Layer 3 of a small transformer language model trained on English Wikipedia (10 layers, counted from 0, width 96).
A neuron's activation on a vector x is GELU(gate . x) times (in . x), where the dot is the dot product.

Input weights of the MLP neurons that the questions are about. A number n stands for (n - 500) times 0.0012.
n10 gate: 300 614 612 447 412 528 263 453 514 390 572 456 525 631 540 461 665 394 631 580 821 490 540 702 444 565 448 558 563 422 679 522 236 500 410 555 493 393 351 618 511 666 497 794 524 343 471 348 339 630 701 563 463 459 431 589 445 569 309 424 580 378 546 407 597 524 650 541 625 419 457 581 554 489 469 577 632 497 528 507 587 731 581 341 380 375 493 437 696 352 731 503 299 591 500 598
n29 gate: 699 528 415 510 635 572 647 676 456 643 555 535 653 549 579 553 550 586 552 480 586 595 658 523 424 585 565 542 566 573 567 473 461 754 654 529 493 555 444 480 600 517 403 411 487 481 541 591 359 609 445 377 434 644 571 945 671 610 562 621 582 446 398 624 585 623 365 464 466 387 429 860 541 463 553 430 671 533 454 484 364 557 459 549 513 695 436 570 510 396 426 565 520 375 707 384
n37 gate: 780 458 621 452 529 394 641 751 582 633 418 507 462 601 515 478 496 390 720 457 464 435 346 489 489 714 421 561 638 482 377 711 335 442 489 806 471 525 348 482 415 357 404 471 411 361 773 475 481 621 273 511 396 638 493 504 446 504 663 424 772 410 489 558 436 371 373 741 451 703 504 511 523 526 515 489 567 394 441 528 538 511 458 486 643 606 631 267 340 672 622 623 670 697 380 652
n73 gate: 462 504 411 458 677 500 376 378 622 439 572 464 500 333 560 484 355 467 390 512 582 541 500 500 339 640 484 649 385 587 568 632 169 463 365 557 619 337 296 713 508 542 480 327 536 705 479 138 588 971 412 458 582 672 379 404 403 371 508 512 466 749 434 537 424 932 553 480 412 683 614 463 513 487 582 335 492 484 483 584 517 680 698 403 419 424 528 285 445 848 487 427 675 385 537 710
n107 gate: 470 319 451 611 292 329 701 563 500 425 560 493 534 532 664 351 635 643 547 881 504 638 483 514 635 440 550 717 467 482 374 519 689 547 540 382 605 442 785 522 474 653 585 518 94 486 452 572 400 661 479 397 458 493 471 430 300 496 680 453 598 563 620 425 474 632 297 421 407 614 470 464 666 625 264 588 574 576 683 514 590 407 504 479 557 486 511 550 426 414 633 406 684 642 551 496
n129 gate: 452 521 612 456 522 537 529 254 535 399 324 479 564 583 458 599 441 591 666 457 546 500 354 512 447 574 543 515 503 666 485 481 436 637 589 696 550 445 423 429 462 315 600 410 868 624 586 540 396 394 418 441 441 431 494 421 442 469 540 522 371 510 136 399 484 460 546 543 481 437 424 506 655 355 454 478 592 444 435 600 622 519 593 482 537 443 524 629 589 592 308 466 706 643 454 436
n152 gate: 673 370 454 387 578 392 475 474 615 387 530 526 692 483 834 565 541 667 477 564 466 514 428 601 548 675 523 421 794 473 507 367 430 646 628 339 547 577 450 456 362 563 175 408 510 609 441 564 497 667 622 521 552 579 500 395 450 653 466 412 475 726 514 507 343 457 578 574 347 466 531 422 627 438 466 309 607 551 667 586 518 503 386 453 630 645 602 587 341 727 397 372 601 635 446 606
n190 gate: 484 563 516 461 593 539 528 544 358 591 496 411 496 557 512 701 376 504 702 821 696 488 396 546 535 643 515 541 508 535 485 524 474 624 263 660 588 744 336 301 453 548 406 643 530 820 551 283 429 430 703 481 665 530 678 660 591 276 473 684 384 559 461 534 389 443 665 504 591 488 476 585 416 324 362 686 237 577 550 241 604 292 608 466 458 339 519 237 559 568 375 389 561 677 377 320
n237 gate: 538 542 440 534 548 527 422 513 524 721 311 434 584 245 714 449 537 384 594 601 527 557 405 321 490 490 520 318 530 359 529 475 407 619 480 423 622 597 564 584 100 479 640 313 355 493 371 503 365 578 378 397 649 751 447 338 493 603 335 402 391 465 565 393 612 460 524 587 604 462 702 323 662 569 321 439 628 388 476 672 511 465 412 413 530 474 362 344 569 463 486 530 483 436 463 574
n10 in: 642 549 568 419 526 321 538 503 567 453 579 496 661 597 611 610 515 441 684 525 292 438 665 446 551 286 514 422 246 570 451 511 722 737 583 320 580 522 659 406 422 293 500 347 270 290 709 331 459 375 518 489 385 429 493 283 281 522 692 467 300 657 394 554 609 396 453 482 478 578 564 372 492 415 646 379 574 256 665 496 643 403 289 320 500 415 415 422 496 453 478 467 616 587 638 458
n29 in: 401 425 465 377 513 378 416 402 570 383 497 419 465 275 644 619 578 531 448 599 235 606 521 543 422 471 460 561 481 465 446 484 448 378 577 442 460 765 370 463 573 625 341 640 321 579 666 549 490 346 451 506 479 421 488 417 558 282 534 590 339 577 450 380 461 393 568 531 318 544 369 400 626 592 441 625 551 693 428 327 397 659 470 346 534 400 521 550 446 488 418 478 367 637 531 348
n37 in: 702 457 543 497 578 403 695 540 576 564 481 600 377 615 598 623 409 467 382 644 432 426 466 442 766 610 395 314 741 641 366 817 614 487 551 529 465 615 474 426 503 480 484 445 641 380 563 276 500 526 645 405 478 387 605 342 529 672 539 542 570 384 565 468 550 440 465 490 434 457 589 367 386 425 384 663 760 561 448 516 467 408 441 392 579 481 487 510 536 440 316 548 683 439 432 611
n73 in: 464 366 327 528 473 407 237 548 484 630 591 635 344 296 704 438 465 567 550 600 387 543 421 407 609 540 535 196 577 622 665 701 386 481 423 742 446 404 465 314 524 748 580 566 462 485 460 546 476 559 333 433 378 693 729 661 550 477 515 504 444 440 633 635 388 454 481 588 576 638 340 274 443 220 578 602 635 593 523 303 665 429 418 377 576 609 572 247 452 355 812 500 369 687 570 775
n107 in: 747 496 442 634 572 440 524 417 767 296 445 322 477 522 745 489 508 648 563 422 289 665 482 418 519 713 504 261 402 854 416 481 452 492 478 567 586 567 407 725 554 601 352 624 284 493 508 388 396 666 892 458 450 478 426 576 530 507 635 399 325 326 458 567 535 559 474 742 662 401 674 417 602 366 541 504 569 568 489 607 519 588 710 429 533 591 544 677 531 526 294 392 489 372 500 449
n129 in: 500 532 456 409 380 632 417 354 340 500 481 551 708 585 469 546 586 353 461 444 520 573 634 381 487 606 421 503 691 540 778 333 591 447 628 350 464 621 362 378 483 657 468 308 609 587 446 490 608 350 516 423 554 548 558 644 568 669 559 539 438 307 560 448 616 347 411 601 558 450 429 556 383 466 692 384 642 635 231 445 620 733 407 392 572 452 519 648 530 331 554 520 484 437 582 314
n152 in: 275 428 504 527 264 410 558 400 749 239 595 468 427 496 672 582 631 538 552 319 638 426 511 682 260 527 596 668 623 613 550 327 471 612 456 448 634 459 504 600 272 569 551 407 388 759 431 622 424 399 515 432 447 660 533 460 474 526 604 715 496 756 489 223 496 467 541 684 626 477 561 309 481 375 787 485 375 545 612 573 647 413 335 655 416 496 656 679 591 695 583 452 504 575 463 566
n190 in: 476 356 604 390 473 350 568 530 722 549 394 485 504 199 363 604 345 477 378 565 550 477 189 485 500 524 622 651 473 750 258 540 455 461 508 287 423 672 607 753 755 651 560 334 601 406 468 462 437 450 635 609 687 508 337 303 523 405 381 580 604 480 674 359 397 481 619 409 472 371 393 454 804 441 319 488 598 689 473 692 452 425 686 549 375 448 418 307 567 659 668 607 489 577 515 692
n237 in: 647 609 680 604 538 383 614 583 356 366 541 441 383 388 409 420 621 816 560 448 523 368 660 504 530 406 399 507 455 504 664 562 374 519 376 388 674 515 489 485 361 765 541 481 393 707 810 433 291 405 463 599 486 824 630 416 437 504 624 526 473 399 584 597 484 500 462 481 570 450 589 238 496 653 519 219 419 455 405 530 516 527 493 586 474 430 647 343 415 418 961 369 380 402 602 642

Each question shows a token from some text and the vector x that enters the MLP there. A number n stands for (n - 500) times 0.011.

"a ": 478 630 568 556 538 554 525 407 426 564 541 555 532 507 508 333 511 483 535 444 465 486 382 686 431 631 530 420 323 405 546 571 474 426 437 489 385 439 661 468 714 580 628 419 521 545 506 648 602 413 478 230 696 411 612 404 568 532 360 616 590 488 224 520 433 505 395 532 500 536 339 713 486 451 502 521 551 572 522 581 516 453 508 475 425 353 533 665 555 412 379 332 473 502 361 538
The most active neuron and its activation: n129, at about 1

"ot": 460 485 536 327 568 501 487 580 528 554 489 578 401 623 602 487 433 626 430 367 449 474 465 409 487 442 382 362 356 442 438 508 513 553 426 557 436 444 224 522 672 628 607 445 400 436 478 655 517 381 570 505 492 527 545 263 616 474 397 316 542 458 409 514 440 568 552 443 572 358 481 683 541 430 602 556 538 607 508 472 480 453 441 539 391 483 443 549 493 382 611 486 541 414 407 495
Which three neurons fire most, strongest first? n152, n129, n237

"ai": 614 377 551 473 584 450 537 470 628 643 360 416 484 453 550 488 510 509 516 543 514 439 608 491 440 415 511 317 332 536 456 566 513 333 476 584 533 492 394 383 388 582 599 463 603 568 445 605 633 476 616 360 515 533 462 467 428 450 463 486 584 393 261 445 329 462 415 544 644 558 400 704 479 613 660 445 518 380 470 454 562 479 437 649 600 635 629 668 561 476 609 449 380 431 480 534
The neuron with the highest activation: n129

"4": 537 469 699 339 631 488 508 432 567 326 523 482 447 546 544 460 576 577 409 521 454 535 557 531 369 441 528 599 432 601 532 384 579 467 545 445 478 493 756 518 485 714 453 436 473 455 340 544 346 569 540 533 377 508 565 327 570 469 622 419 645 479 382 547 412 551 580 562 618 504 545 545 422 414 505 502 527 464 597 447 603 499 460 508 462 631 484 631 488 488 395 448 538 534 405 627
The two highest activations, in order: n152, n107

": ": 632 579 463 479 608 639 508 592 461 668 577 625 516 531 491 464 499 461 506 451 477 542 374 537 542 568 481 570 351 468 399 503 273 478 645 470 427 323 738 520 407 534 541 421 481 694 581 478 537 482 535 513 537 457 476 351 523 429 486 517 666 496 700 714 541 469 469 576 530 464 487 524 378 477 478 576 436 447 692 627 570 362 472 496 416 476 479 696 480 442 534 502 460 540 456 478
The two highest activations, in order: n29, n129

"u ": 559 483 504 481 503 645 571 281 552 787 447 505 515 394 506 479 475 522 526 480 642 606 397 531 355 475 569 326 335 436 522 510 513 345 517 536 399 493 492 403 536 590 584 333 559 494 519 562 528 468 448 207 634 484 528 467 511 425 321 473 641 489 275 586 425 431 478 630 607 602 583 405 473 490 607 572 516 641 436 588 671 473 590 448 476 455 518 671 470 453 455 438 654 521 399 490
The most active neuron and its activation: n129, at about 5

"y": 513 643 478 589 680 581 558 508 533 426 532 572 422 447 633 408 387 460 365 494 463 448 596 485 387 475 481 523 446 433 529 655 535 274 408 584 474 526 444 462 561 614 487 384 561 518 551 549 651 485 592 552 441 471 500 397 547 376 597 474 484 466 333 525 314 470 440 517 514 437 324 494 443 394 482 548 533 642 345 524 664 573 540 609 489 463 468 669 473 583 409 502 472 378 612 578
The neuron with the highest activation: n73

"s ": 533 611 587 428 600 600 516 364 442 457 457 465 492 533 545 483 511 451 505 424 492 384 424 559 359 487 459 544 335 266 500 539 411 495 532 521 312 516 798 500 611 618 558 481 485 519 579 687 458 475 492 315 660 412 462 340 560 467 379 569 460 588 679 508 396 600 508 478 414 516 547 472 600 485 510 502 373 564 475 490 622 416 501 421 558 604 608 580 579 529 572 475 588 448 373 581
The two highest activations, in order: n37, n10

"ic ": 463 538 645 346 508 513 483 312 211 711 478 364 543 401 502 501 510 520 482 458 571 476 370 451 321 520 515 365 383 396 585 442 406 351 503 511 425 419 558 518 661 580 549 446 500 473 662 560 635 594 487 361 609 328 606 477 486 445 374 484 601 480 325 558 333 425 373 497 543 590 514 536 509 476 475 412 518 436 515 426 619 494 455 619 530 519 613 601 583 411 525 568 487 452 452 542
The neuron with the highest activation: n129

"is": 568 501 547 427 555 456 568 439 580 716 496 487 438 368 604 578 527 612 551 446 426 424 516 344 417 392 516 476 328 403 449 615 442 288 431 391 472 569 547 430 630 605 495 633 612 620 529 574 672 435 522 201 447 451 559 405 440 414 518 287 483 674 399 555 493 519 450 541 580 397 326 652 352 416 474 402 537 433 397 465 527 636 428 504 576 628 548 582 581 567 514 559 632 367 453 605
The two highest activations, in order: n73, n152

"id ": 528 558 616 493 498 430 516 470 386 720 588 496 495 440 455 419 536 613 491 402 483 596 413 429 356 520 531 380 352 329 457 548 431 241 503 474 413 368 706 509 563 598 658 534 520 608 633 585 428 420 415 354 647 415 447 380 488 512 363 559 686 543 389 441 443 417 599 489 614 622 418 563 454 475 600 468 522 643 543 529 585 527 430 435 457 575 605 620 557 510 441 446 445 492 384 518
Which three neurons fire most, strongest first? n107, n10, n37

"1": 535 421 585 454 528 395 549 372 573 344 508 525 442 500 561 439 602 600 347 465 416 445 528 467 429 438 529 678 487 566 547 498 499 533 492 465 410 490 814 558 488 718 444 475 455 476 410 642 320 576 514 615 443 518 609 339 531 550 611 466 599 510 421 545 473 535 592 536 655 412 482 547 523 437 484 491 545 451 592 393 508 523 451 554 483 638 512 656 483 523 391 483 458 590 442 507
The two highest activations, in order: n152, n107

"ic": 492 460 520 522 619 553 504 426 413 570 353 485 439 451 530 466 515 550 573 449 580 500 481 429 443 313 472 505 302 427 470 533 509 325 366 599 452 445 290 622 562 612 479 465 454 609 509 599 636 470 476 310 565 381 607 365 470 536 482 420 553 439 635 635 358 494 480 411 502 538 451 670 760 347 537 317 438 440 365 429 484 470 429 520 421 522 530 654 454 476 471 576 457 544 457 660
Which three neurons fire most, strongest first? n73, n10, n152

"s": 577 535 502 438 631 486 480 377 465 858 504 542 467 558 585 465 512 627 550 280 438 302 516 546 469 479 505 535 404 374 419 567 601 380 357 505 425 414 507 414 609 559 456 621 589 591 596 528 536 625 524 291 482 534 484 435 580 528 640 540 577 515 422 581 440 443 492 513 575 376 549 454 503 482 399 405 515 458 384 485 616 332 536 543 472 670 516 694 636 465 438 384 484 498 474 600
The neuron with the highest activation: n37

"ac": 498 525 452 393 591 415 517 618 355 532 449 454 486 527 450 546 532 524 485 396 626 472 496 422 423 335 514 507 488 386 435 579 436 486 396 428 532 549 380 603 653 633 530 608 459 723 394 512 622 383 546 531 433 567 510 343 528 486 393 435 526 282 797 346 411 469 517 446 522 474 439 515 599 457 491 463 549 509 501 643 490 551 604 542 608 617 559 609 658 550 537 574 550 395 321 632
The neuron with the highest activation: n237

"ann": 614 493 617 506 598 432 551 633 550 464 400 519 487 581 529 460 431 529 568 474 522 561 443 357 355 389 511 355 324 401 450 337 624 408 398 429 521 573 458 518 691 632 642 578 502 438 444 559 662 488 702 461 480 553 551 482 480 474 541 501 522 496 345 639 441 518 480 608 459 502 471 520 565 544 486 522 472 460 446 531 648 616 569 632 483 311 494 669 512 440 582 383 454 494 365 574
The neuron with the highest activation: n107

"\n": 542 494 480 407 418 555 560 316 339 422 552 589 472 536 554 480 530 432 518 599 422 385 507 605 443 487 523 448 357 650 426 360 377 651 436 531 403 533 702 478 634 616 399 407 475 568 510 396 612 542 525 588 463 461 541 376 526 578 467 498 550 561 330 664 521 393 438 539 494 399 497 633 441 631 517 463 473 418 569 685 490 496 474 332 520 533 532 701 434 471 389 586 358 415 434 562
The neuron with the highest activation: n73

"; ": 484 529 384 578 442 626 586 522 402 515 509 584 452 510 409 339 499 458 468 466 496 410 316 523 465 580 492 513 384 527 497 449 334 356 608 420 432 383 768 452 421 659 512 473 488 554 563 455 544 509 470 445 531 467 410 356 658 544 483 595 619 604 485 643 487 397 522 601 483 500 474 446 499 501 595 429 453 385 592 430 473 478 400 455 465 515 477 679 523 502 312 545 440 590 396 576
The neuron with the highest activation: n107

"u": 503 397 539 277 639 572 657 454 585 644 329 463 485 461 488 535 554 601 502 466 535 355 544 457 459 407 592 382 323 423 436 559 521 304 452 508 464 519 300 439 569 560 433 389 654 488 495 584 518 444 588 608 435 554 466 507 445 354 529 413 704 299 496 541 436 503 473 533 646 570 481 611 390 483 586 466 532 420 446 545 515 515 539 575 458 480 465 683 477 414 519 434 520 607 396 632
The most active neuron and its activation: n37, at about 0.43

"J": 643 449 452 357 588 422 582 539 586 688 501 583 495 450 605 392 514 519 426 516 468 423 566 395 392 484 469 507 412 599 515 350 691 470 568 555 483 519 481 523 482 631 415 515 432 537 534 535 523 496 403 187 448 478 664 374 491 364 564 539 478 422 556 473 428 501 424 457 613 470 498 421 544 549 516 594 422 395 480 622 687 566 589 594 478 487 423 652 741 471 491 438 504 442 460 441
The neuron with the highest activation: n107

"the ": 569 597 535 551 489 585 647 526 436 398 542 557 500 436 589 452 596 471 570 404 623 470 466 471 354 551 548 551 293 429 502 522 438 531 519 505 378 535 901 449 576 625 358 426 486 557 601 510 506 447 471 410 635 499 529 379 553 516 506 569 524 486 555 546 435 477 442 492 529 479 468 734 568 527 505 581 451 556 536 583 667 439 524 339 456 470 561 651 492 562 544 384 475 538 348 465
The neuron with the highest activation: n190

"si": 465 548 461 336 564 386 515 490 583 354 652 480 478 452 503 206 437 516 463 421 574 436 486 401 474 434 446 495 406 519 450 616 502 402 465 459 501 549 591 520 604 579 552 526 623 469 502 545 487 579 625 604 552 570 411 437 620 327 572 474 510 477 433 643 303 545 427 519 634 397 487 719 536 491 543 456 755 559 520 381 461 482 554 526 540 541 539 691 529 495 580 507 536 538 357 709
The most active neuron and its activation: n73, at about 1.2

"H": 534 424 387 346 535 552 620 564 644 515 555 591 588 421 542 266 514 456 547 482 504 419 617 484 439 531 574 534 437 538 632 360 575 497 495 501 498 517 510 617 473 631 341 501 420 529 497 536 452 415 415 347 367 491 505 255 425 457 676 441 527 525 557 574 369 544 499 453 495 522 491 541 482 476 482 469 435 460 555 591 546 365 545 524 314 617 483 739 620 473 529 524 536 454 452 455
The two highest activations, in order: n152, n107

". ": 513 670 437 549 451 593 547 412 429 636 475 501 525 519 492 410 606 455 481 533 453 353 403 572 464 515 535 378 344 546 513 456 421 378 573 483 455 443 506 491 736 578 582 558 488 614 509 538 395 491 521 348 541 327 506 417 685 520 489 583 559 440 496 483 511 456 367 611 535 460 544 362 685 438 512 450 499 419 415 611 563 570 482 416 630 449 605 678 552 372 208 522 499 589 423 642
The neuron with the highest activation: n129

"dep": 495 445 457 567 660 470 414 612 617 297 579 418 558 516 488 195 535 497 508 406 577 425 614 459 578 320 554 380 248 332 464 479 513 641 489 537 477 543 560 721 407 636 494 626 465 453 501 507 505 507 539 513 403 567 495 428 565 600 486 384 561 404 412 484 490 533 507 492 558 499 540 669 590 471 393 468 594 422 614 385 560 512 404 397 554 366 558 687 553 432 491 439 533 668 461 627
The two highest activations, in order: n10, n107

"201": 534 397 638 393 614 485 486 369 406 628 540 525 549 428 656 380 543 482 536 571 401 519 494 465 419 446 452 471 455 500 549 494 584 583 535 608 466 375 609 592 418 679 464 515 504 601 410 403 406 544 481 427 568 546 633 277 420 478 518 434 589 528 557 648 350 583 546 616 496 500 554 784 469 551 554 455 529 418 615 439 519 448 548 398 490 777 561 629 302 509 546 446 539 526 447 396
The neuron with the highest activation: n73

"eb": 542 443 414 370 633 387 649 365 503 576 500 527 494 538 563 646 524 642 446 443 618 448 526 414 347 450 439 577 342 505 552 470 672 492 489 596 375 562 430 388 600 591 364 554 384 582 520 574 566 548 551 385 526 470 582 478 512 501 481 415 595 422 422 515 354 486 380 581 367 462 496 729 447 446 512 520 583 433 441 489 521 523 478 605 530 716 535 714 491 468 569 551 325 471 460 469
The most active neuron and its activation: n29, at about 3.6

"3": 536 419 702 355 542 458 519 446 534 330 527 503 529 509 584 443 534 604 408 462 447 534 551 527 401 490 508 663 474 571 508 419 648 520 513 463 481 472 775 485 417 722 436 464 446 462 358 571 348 577 521 607 400 499 547 389 555 489 625 391 652 484 371 514 373 543 536 552 613 475 525 516 479 390 533 514 580 435 601 461 545 565 435 514 454 558 496 638 463 510 372 457 462 511 413 602
The most active neuron and its activation: n152, at about 10

"ound": 646 432 552 505 782 443 489 565 354 576 400 426 569 470 467 404 495 639 585 454 326 388 376 407 502 487 445 489 270 377 444 442 477 446 441 570 472 511 367 491 385 569 520 631 483 399 545 518 590 444 612 530 579 366 499 367 490 455 499 438 618 424 235 586 332 486 588 406 503 474 508 473 430 482 479 398 510 367 589 493 525 535 497 582 570 534 600 619 500 506 478 462 470 307 501 510
The two highest activations, in order: n73, n190